Layer 6 of a small transformer language model trained on English Wikipedia (14 layers, counted from 0, width 128).
A neuron's activation on a vector x is GELU(weights . x), where the dot is the dot product.

Input weights of the MLP neurons that the questions are about. A number n stands for (n - 500) times 0.0022.
n1: 515 424 305 394 473 286 581 541 414 496 381 444 446 716 387 415 664 392 627 248 483 703 444 717 680 643 512 515 426 611 629 538 519 569 448 212 585 369 447 531 551 477 646 332 544 276 170 330 468 568 484 480 522 500 429 469 461 749 408 459 408 394 688 406 650 422 216 525 484 591 441 321 420 413 483 538 413 519 409 363 478 416 635 426 262 555 690 467 670 520 754 318 607 482 455 575 356 592 423 485 504 601 301 586 576 329 395 540 400 266 691 493 710 500 445 633 653 504 529 213 713 691 689 448 485 526 706 623
n4: 519 410 500 457 388 301 445 380 608 597 184 383 363 291 597 387 751 420 316 417 527 296 401 431 532 544 488 518 454 559 473 742 389 380 496 672 458 512 260 303 518 594 736 455 311 367 336 615 438 304 333 562 521 384 640 481 595 434 508 397 507 237 523 689 414 627 504 394 637 537 512 531 673 475 525 399 469 489 567 308 252 272 503 460 378 302 658 342 637 362 662 465 707 427 405 570 395 445 507 420 443 500 617 691 328 496 559 666 430 538 439 388 327 720 388 570 549 618 601 329 686 529 434 676 474 254 395 411
n13: 504 522 562 641 603 531 717 407 606 380 737 536 344 572 412 211 607 183 652 550 610 426 731 653 613 489 657 558 489 515 485 635 500 489 714 414 758 567 736 348 358 393 514 489 275 337 665 379 595 380 359 504 500 472 428 387 884 450 385 511 489 217 568 433 387 553 511 479 449 573 408 439 630 577 557 540 546 537 662 493 532 473 298 457 653 511 333 544 504 496 616 599 386 387 399 496 456 511 507 425 512 412 434 469 392 353 609 450 290 474 581 436 637 504 303 367 736 478 432 406 648 334 595 514 792 418 297 560
n14: 591 423 349 504 511 572 510 578 568 384 504 347 188 605 634 353 496 748 385 374 477 375 565 578 387 385 409 407 556 595 526 862 496 661 376 478 485 708 403 334 518 267 395 573 450 676 646 473 440 554 466 485 517 419 443 579 496 572 452 536 567 341 549 469 680 650 407 424 496 742 542 378 448 521 427 605 538 493 650 451 672 423 599 472 616 380 670 599 604 481 471 674 638 480 546 608 660 564 310 571 206 366 569 710 645 621 485 430 596 356 704 644 515 387 545 329 625 450 595 422 651 554 485 539 111 331 342 677
n75: 579 669 844 407 363 492 540 311 585 689 496 686 483 578 479 573 450 478 507 288 559 409 412 155 601 386 552 482 407 519 548 432 208 493 408 533 456 543 329 757 549 511 411 362 462 535 437 340 347 372 459 689 561 484 362 552 449 406 431 592 510 420 485 577 626 493 652 401 283 664 504 575 619 735 552 279 478 551 432 418 479 477 607 420 350 413 594 473 314 530 677 500 455 466 676 340 518 469 667 646 586 282 579 524 410 599 629 667 379 413 597 490 648 467 530 475 348 400 340 599 222 472 589 348 623 611 539 459
n92: 789 402 448 546 460 676 676 522 838 513 558 556 558 573 460 475 402 621 347 309 408 357 269 526 440 272 680 600 692 375 546 624 175 567 552 731 590 462 351 775 380 553 568 478 968 731 444 406 440 676 284 376 437 564 461 555 622 500 617 478 496 253 546 347 461 655 470 445 204 403 606 699 612 349 549 508 606 250 429 289 474 280 657 625 663 466 317 471 446 527 592 509 414 678 561 170 611 457 324 273 582 414 113 504 454 674 697 491 525 522 402 543 629 729 395 422 683 618 315 631 481 614 247 313 692 702 274 470
n130: 474 710 762 508 304 666 707 640 709 211 741 565 483 435 291 570 585 485 333 659 370 626 583 564 553 489 515 214 637 531 462 455 617 371 484 462 365 615 569 553 514 596 398 385 640 589 684 418 458 511 619 576 594 369 543 492 500 392 455 493 669 307 409 552 613 572 395 545 496 365 346 565 447 406 414 540 538 515 592 693 479 496 497 278 610 472 220 180 657 413 518 500 679 386 489 416 526 565 636 546 693 300 339 486 593 637 555 404 621 481 745 496 544 363 306 509 559 555 571 477 531 478 393 265 767 600 484 514
n133: 603 60 479 429 654 380 720 546 804 483 504 391 689 306 207 558 329 565 416 464 465 444 466 364 467 530 709 793 588 406 623 267 462 816 500 400 300 412 542 443 442 521 504 453 662 607 550 591 558 453 207 430 682 542 601 513 660 393 638 433 330 348 544 592 785 667 404 278 684 631 313 620 203 589 609 461 354 810 419 626 603 536 444 749 551 372 356 495 413 684 475 620 579 404 479 458 419 442 463 347 291 571 577 528 589 563 509 463 332 280 837 348 534 368 637 350 504 479 558 422 269 323 686 441 706 562 606 712
n142: 391 575 386 701 306 519 679 500 512 463 560 128 489 419 418 672 474 371 673 296 463 380 584 670 511 511 290 471 481 309 535 512 681 597 286 630 394 516 459 612 493 605 511 421 354 540 558 373 395 330 465 577 641 455 427 596 580 368 428 665 329 229 615 420 549 615 573 482 488 400 317 477 446 401 496 443 481 579 564 393 583 453 301 500 356 370 378 366 250 462 423 574 746 570 636 426 451 333 504 132 236 486 571 479 500 708 453 684 591 281 493 457 560 404 566 535 650 330 511 222 595 555 577 390 665 478 625 635
n163: 537 559 478 806 578 330 650 687 496 445 411 388 514 573 309 404 567 639 475 430 678 575 533 264 461 441 438 482 458 774 413 508 720 415 402 405 252 560 456 446 500 552 507 556 601 390 468 669 500 309 500 378 440 578 358 375 519 538 545 391 558 479 439 420 719 390 456 528 568 445 589 411 488 710 660 440 477 373 548 553 649 547 386 773 643 686 392 548 109 511 264 627 636 517 565 493 633 237 457 421 407 235 479 465 566 363 465 425 493 571 297 500 463 370 248 634 742 577 425 474 426 475 565 540 463 572 764 637
n212: 464 521 366 434 835 359 815 646 599 716 493 462 651 353 528 540 521 601 581 414 626 446 447 514 407 588 585 668 577 452 379 385 708 464 352 442 714 392 504 378 507 568 435 626 440 318 222 375 326 549 322 496 503 780 360 361 496 734 626 539 483 671 500 546 480 416 454 406 673 475 507 533 445 355 448 629 618 561 450 463 274 417 623 462 737 383 601 369 467 438 556 563 514 686 664 525 161 736 490 607 531 575 466 584 463 587 557 552 503 468 448 572 608 437 482 458 511 274 573 464 587 486 589 626 432 427 415 541
n235: 485 623 493 608 608 309 431 489 423 556 541 434 423 492 248 529 556 617 482 496 520 444 412 554 446 563 461 277 538 675 592 321 297 526 445 511 375 625 526 512 673 612 557 538 374 550 358 361 488 408 605 662 461 277 386 481 879 566 515 452 558 612 354 420 488 258 361 412 516 304 617 484 558 631 654 601 446 440 250 440 353 543 469 467 581 540 403 573 470 527 335 388 482 566 401 604 683 442 583 486 512 534 291 366 957 423 212 478 640 496 374 730 470 781 346 330 620 400 298 576 796 537 434 266 440 460 476 482
n248: 504 550 482 345 479 586 415 514 272 443 802 510 675 382 450 712 550 648 528 493 565 568 426 573 369 394 641 476 430 612 405 393 426 471 682 412 736 492 352 441 393 611 544 493 444 352 371 405 737 528 285 437 537 536 454 702 435 660 691 472 569 377 739 347 457 559 297 385 427 553 663 597 406 486 282 342 578 608 507 551 493 861 593 507 663 552 608 512 656 511 595 329 645 613 444 535 521 451 562 507 656 310 415 507 429 374 606 621 547 269 541 720 335 437 566 300 694 539 611 493 447 511 289 332 597 469 589 476
n272: 330 559 333 658 649 659 631 426 736 431 423 490 291 471 417 625 497 437 462 460 572 444 507 631 590 383 561 517 468 399 457 573 527 556 386 606 451 451 572 550 373 656 706 503 471 343 581 765 662 531 334 350 635 381 469 311 627 265 518 476 389 477 760 526 648 500 394 425 433 252 529 648 431 398 338 632 780 573 403 563 390 478 733 466 469 406 613 406 549 365 459 489 685 584 503 521 445 493 507 517 719 551 503 799 359 351 529 567 575 518 370 483 388 686 425 407 451 723 419 528 478 538 489 391 430 416 549 345
n282: 428 668 492 558 556 633 629 768 607 425 576 51 466 426 421 572 520 192 528 420 413 452 638 597 558 366 508 551 516 346 722 504 492 688 513 786 581 500 650 545 600 336 378 170 420 581 422 449 488 528 471 549 746 270 418 578 224 329 569 508 554 638 455 461 513 377 535 330 517 766 596 467 469 470 442 468 401 399 644 747 577 508 493 260 548 434 600 361 472 639 571 346 725 750 453 405 512 527 500 577 500 518 519 375 584 488 369 558 680 633 350 488 568 475 483 336 709 464 384 484 297 409 831 253 343 434 803 496
n303: 326 762 553 460 585 524 500 635 595 462 543 489 533 520 175 556 469 281 379 378 388 348 382 481 314 408 624 583 711 734 346 534 473 596 672 571 579 338 489 648 351 488 614 512 410 500 357 553 604 481 536 496 438 419 617 690 457 347 672 523 478 272 484 309 551 413 485 292 658 496 476 226 547 171 899 629 428 597 581 540 433 362 543 242 324 716 776 604 375 366 618 548 597 471 292 408 434 661 489 593 370 358 427 456 508 447 696 392 439 656 351 296 562 464 380 238 407 595 549 492 406 443 584 436 613 478 692 533
n310: 522 698 564 250 573 365 694 416 593 406 539 555 439 344 474 287 427 731 415 486 523 435 508 283 591 262 670 395 677 842 478 313 466 440 573 377 509 286 751 393 837 608 389 396 441 338 504 445 402 440 393 576 630 405 399 535 391 545 526 623 299 346 403 352 396 620 500 647 750 466 455 527 657 643 280 481 362 179 802 312 496 518 544 283 581 26 257 547 343 756 407 442 379 408 356 423 500 353 567 100 669 516 459 459 671 614 591 666 605 578 346 400 461 487 380 394 396 615 617 364 354 508 710 521 578 617 467 414
n317: 677 684 489 454 724 446 399 582 621 438 422 421 642 887 668 385 412 660 608 407 407 485 258 610 564 587 775 680 538 354 413 435 696 588 492 534 324 456 464 265 504 662 647 611 454 521 461 461 736 725 492 538 420 504 579 564 343 385 389 605 668 422 500 559 548 579 716 438 622 485 668 450 540 375 659 447 481 844 504 500 461 515 541 618 456 532 408 413 396 432 363 397 681 579 687 536 423 525 607 358 260 399 392 694 354 547 605 713 524 415 627 458 681 519 367 594 393 417 500 552 391 645 584 353 578 518 587 462
n324: 264 579 409 478 379 496 622 622 489 518 378 748 295 581 755 432 382 594 426 763 545 504 367 355 600 528 593 444 518 664 522 532 574 450 417 631 406 215 451 618 500 707 459 611 398 393 469 466 674 465 504 570 510 717 391 500 369 545 453 395 476 528 636 561 590 526 363 358 481 401 374 474 524 558 707 626 485 313 507 405 445 271 453 424 394 407 465 299 478 174 296 633 604 460 539 465 429 524 362 417 663 546 341 530 522 430 390 727 765 547 445 500 683 518 271 358 554 729 407 413 447 591 312 549 633 621 570 480
n341: 652 405 701 471 711 456 302 449 293 566 628 541 576 616 584 393 401 336 434 500 714 266 649 333 354 448 456 314 315 419 500 531 584 574 519 460 575 663 570 485 350 451 567 440 548 497 349 653 288 444 613 656 620 403 607 449 697 427 361 676 438 618 743 492 647 398 503 660 599 535 471 331 407 443 378 331 416 567 475 574 497 307 431 418 559 456 695 664 557 706 663 537 551 329 445 524 317 490 582 432 488 513 132 480 603 583 414 429 411 425 551 436 603 511 682 541 355 528 572 554 459 479 482 517 617 500 366 685
n347: 572 492 606 558 500 267 460 364 603 472 291 473 335 484 555 496 544 577 359 655 352 472 543 264 469 508 488 555 467 538 459 598 587 284 386 855 484 603 524 616 685 308 538 548 403 500 403 369 368 567 670 397 458 734 469 508 447 288 387 669 294 536 184 582 343 249 590 496 513 528 504 508 632 402 571 590 529 621 624 432 542 567 455 426 314 835 374 881 313 570 539 338 593 742 555 591 688 399 342 438 313 261 364 557 454 344 538 608 773 290 731 711 520 397 467 607 231 547 430 524 496 622 376 500 540 438 375 336
n353: 758 779 336 367 222 574 546 456 577 467 504 419 316 483 607 318 679 542 451 574 508 672 435 544 556 299 452 455 671 296 381 560 586 550 377 696 458 410 820 483 368 608 265 295 553 584 257 319 534 463 742 633 693 289 357 585 449 483 328 504 484 291 359 201 659 423 647 661 522 508 630 587 482 256 699 553 569 517 458 231 388 509 609 399 516 624 378 680 390 641 614 522 399 349 582 319 687 395 508 436 468 313 299 362 396 488 144 584 644 500 528 484 617 487 277 291 391 496 419 525 271 500 367 598 684 476 388 223
n490: 743 664 547 631 347 443 456 523 623 608 545 650 580 496 575 600 466 548 416 582 506 459 634 625 451 308 560 467 574 543 283 397 436 565 355 664 490 706 668 331 549 609 451 473 590 480 357 460 641 530 670 240 481 564 373 489 486 276 535 386 324 527 560 522 590 619 493 535 687 449 330 454 214 429 523 383 316 576 353 529 510 266 449 467 564 339 478 574 524 476 517 390 566 490 303 412 425 517 503 701 567 327 549 384 603 674 641 391 673 521 313 681 315 454 578 392 527 534 427 476 403 325 352 647 617 318 422 526

Each question shows a token from some text and the vector x that enters the MLP there. A number n stands for (n - 500) times 0.0082.

"^{": 364 585 546 586 358 461 719 365 573 569 503 495 713 702 738 439 441 420 603 517 235 578 569 516 456 659 379 494 306 617 524 369 481 635 380 744 559 632 679 642 436 641 546 546 409 430 707 600 439 454 411 549 486 469 541 555 491 646 730 457 490 382 345 401 673 289 397 511 577 526 611 744 509 720 574 709 765 547 878 320 708 582 373 637 361 548 569 503 475 357 354 462 545 423 443 386 468 445 614 628 595 734 490 402 678 804 417 532 234 529 465 669 645 597 406 742 406 544 595 630 472 451 447 614 461 421 211 323
The most active neuron and its activation: n324, at about 1.5

"when ": 381 469 559 568 266 544 649 491 501 533 474 452 627 633 808 511 480 410 743 547 309 603 595 517 502 541 407 494 418 588 476 468 454 578 366 515 422 603 724 494 372 517 558 515 588 323 572 588 591 531 363 553 487 418 542 641 562 797 769 449 639 355 574 393 673 435 435 615 529 637 558 574 534 659 610 700 784 553 823 413 677 523 539 462 352 429 670 494 470 359 367 366 602 487 599 583 317 500 637 596 566 765 518 255 723 660 409 575 294 576 587 644 654 558 593 840 390 584 635 608 361 504 394 505 493 450 292 376
Which two neurons fire most, strongest first? n1, n324

"est ": 483 392 599 597 248 560 623 507 492 383 518 410 688 652 766 460 447 359 696 532 235 625 554 548 378 586 438 596 457 569 469 438 474 675 313 654 423 571 663 526 419 474 675 583 421 455 649 673 525 533 432 506 358 418 476 570 607 693 753 436 683 377 409 360 618 490 457 547 611 656 600 584 517 647 669 625 696 617 807 574 720 533 491 584 406 443 587 573 498 391 426 423 569 527 562 521 429 473 689 575 673 747 724 330 712 804 438 518 372 588 519 680 614 558 629 769 306 521 632 629 412 420 403 435 381 446 178 494
The neuron with the highest activation: n14

"ated ": 485 463 536 614 247 480 606 467 593 471 451 437 749 580 732 544 412 354 646 543 281 659 515 437 331 533 424 597 376 476 464 420 487 577 392 586 500 569 620 548 495 624 600 531 425 581 601 755 558 592 320 539 354 453 488 616 622 669 820 483 523 432 489 305 605 656 519 743 557 534 511 672 493 584 553 657 684 463 797 488 673 577 544 483 339 522 506 547 435 454 394 459 568 470 499 583 412 571 655 501 657 759 715 247 675 675 501 492 199 493 492 643 533 612 535 744 384 504 610 781 346 418 443 474 409 572 149 399
The neuron with the highest activation: n133

"sp": 450 381 555 556 265 464 687 422 497 493 449 410 744 502 638 478 551 325 642 555 181 577 498 575 516 628 486 581 399 545 443 451 484 599 371 603 440 627 751 625 445 457 520 539 572 385 645 663 475 608 452 518 523 456 627 656 603 677 790 449 606 436 335 404 514 461 341 566 528 573 544 568 493 569 648 634 716 553 830 475 692 527 367 569 345 561 700 615 510 494 509 333 551 512 463 595 323 491 576 578 655 745 656 349 685 680 480 583 329 512 594 642 681 659 408 841 286 609 699 608 495 581 371 596 300 549 172 512
The most active neuron and its activation: n347, at about 1.3

"ics ": 419 516 450 628 169 522 598 411 533 422 570 427 619 705 810 511 438 454 725 551 301 597 558 504 468 536 412 655 368 696 360 536 499 552 406 635 472 551 752 431 339 595 513 637 493 379 619 691 550 547 354 453 347 443 527 597 571 576 761 427 588 363 459 407 603 419 509 638 629 532 575 686 560 660 643 705 754 504 844 524 704 544 455 528 271 563 618 465 490 383 280 424 556 363 532 502 384 501 657 547 599 737 663 355 663 736 434 545 407 460 488 657 553 591 567 761 416 612 603 672 337 446 385 484 374 560 258 334
The neuron with the highest activation: n324

"s": 410 422 479 558 243 489 674 471 532 509 513 422 802 603 623 465 400 355 674 463 256 515 517 419 456 633 417 623 400 609 552 435 485 667 343 519 507 658 705 422 269 518 524 544 618 443 604 651 556 512 405 478 449 457 502 653 641 646 836 531 614 402 481 328 583 399 413 611 562 558 605 598 546 606 653 753 672 534 737 494 656 534 395 630 375 520 748 475 496 435 449 382 599 375 438 563 327 514 641 599 663 758 523 314 729 522 374 542 433 510 546 700 554 564 374 794 305 618 713 701 468 624 382 594 460 434 224 460
Which two neurons fire most, strongest first? n341, n1

"aking ": 519 422 474 530 261 513 620 439 520 512 467 357 624 605 781 445 554 400 760 536 216 604 498 421 324 569 340 577 435 540 428 477 528 584 433 667 457 627 587 496 467 592 613 607 496 416 765 781 595 515 311 422 468 493 468 589 606 680 765 488 606 371 430 368 562 480 485 729 514 617 491 658 494 618 602 714 744 475 756 529 706 598 517 483 419 491 590 571 424 463 357 453 590 504 534 504 392 558 672 491 583 863 668 233 639 785 382 473 479 559 433 721 613 599 511 792 366 608 625 654 391 394 397 485 372 459 207 371
The neuron with the highest activation: n14

"- ": 409 480 515 595 166 368 628 492 585 562 510 486 685 633 759 504 443 391 679 465 228 607 517 579 426 597 351 549 392 552 522 441 404 522 329 534 572 565 731 562 395 507 523 453 479 387 583 677 547 556 334 560 447 425 479 662 588 620 779 593 556 313 464 331 669 405 476 568 604 546 541 628 498 598 505 702 677 580 837 434 645 491 500 560 371 427 608 480 588 492 491 309 537 423 441 540 355 456 650 505 656 866 613 293 766 654 392 476 342 536 411 628 610 566 429 787 351 572 635 638 425 474 412 540 390 506 250 355
The neuron with the highest activation: n310

"g": 266 444 504 636 237 442 712 462 416 464 436 443 760 632 640 372 402 282 691 495 228 632 524 431 528 707 353 561 306 655 459 458 413 550 372 568 460 741 704 577 319 524 599 492 547 493 720 597 529 491 441 459 467 520 607 637 597 737 757 519 588 355 452 389 593 473 384 499 534 659 520 737 522 665 689 717 626 514 845 478 698 468 402 516 370 601 684 504 485 381 470 380 592 325 538 531 417 439 627 589 673 880 615 340 641 557 462 518 419 616 454 674 579 702 425 719 257 542 691 547 493 524 419 558 484 533 274 489
The neuron with the highest activation: n324

"(": 389 607 603 643 200 527 684 373 609 546 599 376 794 636 766 505 374 410 644 435 186 642 575 476 400 530 380 546 328 630 517 380 501 587 423 590 504 554 708 539 373 570 531 531 469 431 488 638 567 633 359 487 399 492 543 550 485 604 794 567 559 454 390 353 672 422 518 544 552 556 552 680 459 641 527 624 765 546 804 474 580 503 501 734 391 561 604 602 500 384 367 347 517 499 474 427 450 495 692 547 637 798 636 354 682 625 478 604 284 559 491 674 553 505 529 793 336 484 657 658 463 481 455 422 419 515 198 313
The neuron with the highest activation: n317

"21": 341 535 686 592 296 466 680 399 602 519 547 417 750 641 634 586 423 432 598 416 389 589 579 433 402 604 289 509 484 609 443 444 450 532 467 655 497 621 667 536 267 445 551 421 529 436 583 665 616 473 581 511 423 501 498 522 605 705 837 561 609 316 381 342 575 427 556 574 516 500 469 672 508 679 567 662 686 426 792 536 792 576 328 591 362 553 710 506 381 444 454 414 558 450 552 547 412 518 568 606 765 879 703 294 687 678 487 466 327 574 446 669 524 512 392 793 336 492 577 748 414 487 357 391 506 420 225 429
The neuron with the highest activation: n130

"), ": 456 462 506 558 251 429 622 469 572 522 411 461 681 674 795 497 470 467 604 453 329 590 526 509 455 693 377 622 400 581 460 438 458 584 393 614 528 694 666 347 309 625 558 486 534 417 660 705 658 556 350 479 381 446 551 628 590 673 823 478 604 326 486 371 638 329 546 501 508 650 540 635 545 673 535 647 737 612 811 541 654 508 397 579 306 496 537 457 558 425 419 289 534 460 523 543 437 526 658 571 563 738 765 288 664 670 372 493 311 537 572 617 551 606 464 793 319 635 636 607 397 479 367 557 452 417 239 321
Which two neurons fire most, strongest first? n4, n317

"E": 367 480 594 597 244 421 719 515 563 526 541 515 738 555 682 525 458 403 668 538 330 610 550 437 388 581 377 394 423 569 435 431 531 484 421 505 469 621 644 647 477 493 584 509 536 512 637 711 514 582 450 652 382 491 461 666 517 560 761 497 546 451 410 399 583 439 609 612 513 629 551 632 536 700 641 614 584 499 869 459 718 584 399 529 425 632 827 585 376 538 477 415 532 541 414 472 302 493 711 542 641 731 649 257 708 649 559 510 240 546 414 681 521 644 450 771 324 508 649 673 407 426 346 489 422 414 150 452
The most active neuron and its activation: n75, at about 1.7

"per": 458 379 526 502 244 538 702 382 595 554 570 352 650 605 598 455 410 415 630 632 226 434 661 674 390 565 425 560 421 478 533 496 560 539 398 695 435 651 726 532 374 553 579 419 520 500 562 647 545 473 429 453 383 385 599 592 573 558 687 489 601 371 374 325 593 355 589 534 580 606 553 671 517 553 627 601 793 464 846 542 674 494 385 610 474 639 734 579 430 382 368 368 564 532 525 465 383 487 637 664 625 768 536 459 738 776 462 421 304 510 442 568 640 634 330 782 327 512 584 677 395 407 358 547 344 517 158 481
The three highest activations, in order: n92, n353, n282

"systems": 412 461 444 534 217 433 719 433 453 546 422 437 689 752 768 479 416 439 676 525 250 683 569 386 526 630 404 578 453 636 592 474 541 592 360 591 479 645 676 484 314 579 408 568 573 408 499 665 578 585 441 336 355 456 476 552 536 725 723 480 688 400 490 449 579 431 469 563 604 566 530 652 537 675 679 797 754 489 774 502 768 495 407 553 324 501 705 428 440 450 451 418 597 386 497 524 260 499 631 579 611 797 493 318 688 656 451 543 300 490 359 697 562 532 455 802 390 693 643 656 383 508 444 503 379 448 294 390
The three highest activations, in order: n324, n163, n1

"ef": 466 417 509 479 227 613 795 480 549 507 331 428 602 494 726 459 541 381 640 536 224 607 658 411 394 560 463 388 441 610 522 469 504 525 494 547 431 596 671 478 278 626 529 467 472 506 776 676 628 538 410 536 456 369 478 570 582 684 754 546 617 356 458 353 577 479 593 608 471 558 488 622 507 631 686 754 613 590 802 535 788 567 384 594 492 432 679 604 398 399 382 444 546 446 474 560 340 551 622 634 690 868 594 310 713 694 490 557 445 536 380 611 632 528 451 759 319 664 540 707 430 474 314 414 320 478 206 461
The most active neuron and its activation: n130, at about 1.1

"happ": 560 395 466 567 258 524 623 397 508 526 498 380 781 622 700 545 453 390 750 560 237 567 506 470 459 577 516 620 399 608 535 536 418 534 400 585 409 601 637 457 410 548 596 575 633 402 540 623 609 564 436 547 507 416 606 699 637 850 737 485 571 324 406 373 542 453 407 610 557 537 556 577 463 656 568 752 739 564 802 355 781 499 418 518 442 582 625 394 341 407 429 373 574 485 403 655 328 448 553 569 691 779 625 242 696 728 517 507 306 387 565 686 538 576 439 765 378 492 732 612 380 522 388 416 386 586 231 454
The neuron with the highest activation: n133

"17": 308 566 659 629 285 431 650 366 568 570 539 448 755 651 631 540 417 356 597 418 379 582 597 437 408 627 281 488 493 591 482 435 465 544 414 644 544 637 681 539 268 446 585 496 530 358 677 659 659 497 565 555 422 525 539 540 600 734 842 569 575 310 368 366 560 420 528 557 479 504 460 709 494 636 600 629 712 461 811 512 786 542 325 663 418 536 652 492 429 479 453 365 546 449 539 520 372 562 584 612 707 859 636 369 631 698 463 437 302 594 404 659 450 497 427 807 348 563 590 701 330 464 423 472 506 434 207 444
The three highest activations, in order: n13, n163, n130

"res": 455 354 533 613 317 555 744 518 513 387 514 299 709 516 695 442 461 399 718 472 168 534 578 420 452 542 427 540 426 502 741 451 572 490 413 595 412 633 660 463 319 535 364 605 589 540 682 754 541 640 429 474 532 461 491 681 592 693 714 446 583 520 417 294 486 468 518 672 583 662 482 634 512 527 645 712 603 604 746 265 726 525 358 543 422 602 640 570 465 485 503 523 524 534 467 419 371 428 612 539 644 719 510 306 685 752 443 422 328 529 327 593 498 614 437 818 342 519 634 737 389 533 416 508 354 457 178 375
The neuron with the highest activation: n92

"specific ": 368 379 529 619 281 497 553 466 538 477 418 434 690 662 812 501 453 410 754 535 312 593 495 488 494 653 412 555 459 586 481 505 493 629 357 509 510 562 662 524 432 528 527 528 435 421 563 589 504 533 387 521 409 437 434 665 600 690 782 412 567 381 470 337 698 533 435 720 530 607 546 616 494 572 704 716 639 508 850 496 711 494 445 442 315 503 612 488 512 396 400 345 495 470 479 505 335 494 679 484 649 851 652 295 682 657 363 555 308 446 534 647 593 506 476 818 316 559 652 605 392 467 426 551 435 559 189 404
The most active neuron and its activation: n1, at about 1.1

"thor": 469 427 565 477 303 446 680 426 552 731 596 491 757 598 754 555 404 191 520 548 246 552 579 513 454 567 523 445 277 652 538 536 580 458 432 575 383 633 632 442 321 611 561 529 461 503 545 621 525 624 502 389 357 390 448 638 656 686 746 480 628 416 389 367 529 484 581 638 637 584 554 615 493 658 584 830 723 600 742 531 664 549 357 598 293 592 709 535 415 432 286 408 523 466 510 415 387 422 595 555 604 750 527 300 633 781 557 605 325 545 452 569 558 623 458 775 184 510 539 695 410 437 372 521 508 390 173 492
The neuron with the highest activation: n341

"like ": 377 409 477 533 290 530 632 465 550 535 493 409 587 659 739 525 490 321 714 569 316 681 535 477 433 653 419 644 361 600 463 461 540 564 415 530 511 580 688 422 407 570 497 553 494 352 619 654 551 623 390 476 388 474 460 619 575 692 810 426 591 308 532 379 645 427 370 658 537 608 609 635 506 612 623 593 760 572 813 507 639 543 484 540 327 410 614 472 532 345 458 343 479 396 484 586 364 541 670 582 649 793 596 328 707 652 420 556 289 541 603 721 527 627 551 812 364 611 686 607 361 463 343 461 401 474 224 454
The three highest activations, in order: n1, n248, n272

"mal ": 478 483 457 583 224 591 607 465 486 585 515 397 752 774 798 438 431 356 603 648 258 596 480 482 368 589 446 541 362 590 413 488 518 617 351 575 425 555 659 538 409 621 533 571 460 471 579 617 546 498 360 449 418 430 488 670 635 635 717 422 488 463 413 405 603 506 586 673 564 641 533 626 490 623 630 674 662 531 781 523 736 500 492 522 297 585 583 475 408 319 290 430 549 458 530 486 391 503 619 473 659 830 744 255 634 806 363 521 344 572 437 684 680 523 589 822 272 538 519 648 399 449 369 533 450 491 229 313
The three highest activations, in order: n324, n317, n142

", ": 398 425 629 592 267 566 633 472 529 498 512 440 683 667 710 480 431 395 600 416 337 574 525 488 495 647 397 544 379 618 450 428 417 611 421 665 552 667 723 498 308 533 536 462 555 490 542 639 648 555 457 533 426 526 545 595 616 663 846 531 553 317 496 336 745 438 498 528 579 669 441 627 539 683 546 664 695 516 793 535 666 586 412 568 305 486 582 479 508 418 454 297 534 448 580 592 412 530 614 570 627 884 782 285 698 689 428 461 363 566 496 666 482 507 517 768 292 559 667 655 406 494 399 535 480 400 198 446
The most active neuron and its activation: n133, at about 0.34

"rid": 395 398 505 655 280 541 583 400 496 498 575 378 673 517 698 507 498 365 559 451 259 557 531 439 474 509 441 510 425 549 586 431 507 598 339 663 485 640 605 634 246 544 445 575 610 494 664 656 547 591 480 408 438 486 412 563 598 765 730 511 595 507 423 340 512 471 543 554 520 609 492 564 494 583 635 707 673 470 863 438 671 401 374 509 396 586 785 584 370 503 445 537 639 497 448 376 373 384 639 494 666 714 522 249 662 760 544 419 301 487 318 710 600 743 492 810 380 536 690 664 397 464 340 548 439 529 148 350
The most active neuron and its activation: n92, at about 4.6

"Re": 455 434 525 529 169 513 673 523 553 523 433 449 657 627 736 451 456 402 674 524 257 568 571 602 433 476 356 501 437 522 467 476 368 562 423 425 530 634 616 462 366 555 662 467 496 516 635 724 543 496 357 619 429 427 567 638 576 628 790 531 583 371 431 394 552 361 495 621 557 629 567 650 465 629 554 687 654 444 784 434 704 553 385 496 437 557 773 565 416 557 521 403 533 499 466 493 289 520 637 568 691 831 610 284 736 583 378 522 240 402 422 619 588 557 408 828 372 514 653 701 439 586 459 464 366 401 227 453
The neuron with the highest activation: n341

"} ": 392 639 533 584 310 475 621 425 574 460 417 449 720 710 709 452 418 344 721 467 297 606 510 416 406 652 390 592 391 636 431 399 488 523 415 659 512 672 661 526 323 597 635 523 470 430 620 634 525 495 424 506 386 493 512 603 583 629 831 450 483 319 411 380 703 413 546 516 627 516 507 672 484 619 555 715 760 511 855 528 641 582 425 620 361 475 619 432 549 421 395 375 522 479 451 434 325 604 635 553 614 887 595 297 662 786 400 500 299 497 419 580 577 578 506 774 384 594 596 729 378 477 445 606 506 540 236 368
The neuron with the highest activation: n272

"az": 381 447 667 505 195 508 667 409 563 421 616 465 603 548 644 450 447 451 660 605 270 563 491 417 327 672 403 374 378 596 583 430 454 479 376 501 448 611 691 564 301 540 444 531 575 503 617 712 523 458 438 524 498 462 543 713 599 726 730 517 522 420 315 341 608 512 513 632 524 563 625 520 531 677 597 719 591 481 686 393 742 544 354 477 404 548 746 564 437 586 401 425 628 521 490 452 377 417 706 541 624 834 602 242 759 648 592 511 360 572 436 619 543 609 483 787 374 604 690 706 501 465 458 466 371 401 221 282
The neuron with the highest activation: n310

"= ": 447 464 522 598 203 449 633 495 516 467 444 471 659 649 778 444 520 437 677 505 254 589 517 511 452 588 474 529 439 558 408 414 448 570 269 542 460 640 790 502 521 501 534 430 534 387 585 651 496 587 313 564 396 439 469 596 527 732 789 518 563 350 544 393 671 463 472 552 622 540 541 565 563 633 567 694 703 567 880 558 654 477 377 484 382 469 695 494 558 463 474 245 546 441 421 458 351 495 671 542 611 739 526 341 690 674 411 521 279 532 557 681 583 571 419 789 323 586 564 662 420 470 350 580 423 494 208 384
Which two neurons fire most, strongest first? n310, n1

"an": 399 551 702 556 257 473 711 399 549 621 481 284 633 702 663 464 377 407 633 557 255 499 698 424 468 657 424 528 416 705 445 431 506 488 516 659 555 646 700 377 261 601 525 545 485 475 600 630 617 603 401 463 487 421 485 640 642 627 755 462 656 394 309 342 536 393 600 603 579 537 452 686 498 601 585 606 698 496 719 477 720 445 386 671 402 608 685 506 503 466 274 304 529 439 447 535 392 578 726 617 573 861 668 352 611 741 413 532 427 519 475 656 493 506 381 806 286 665 646 690 396 448 360 510 480 475 246 412
The neuron with the highest activation: n490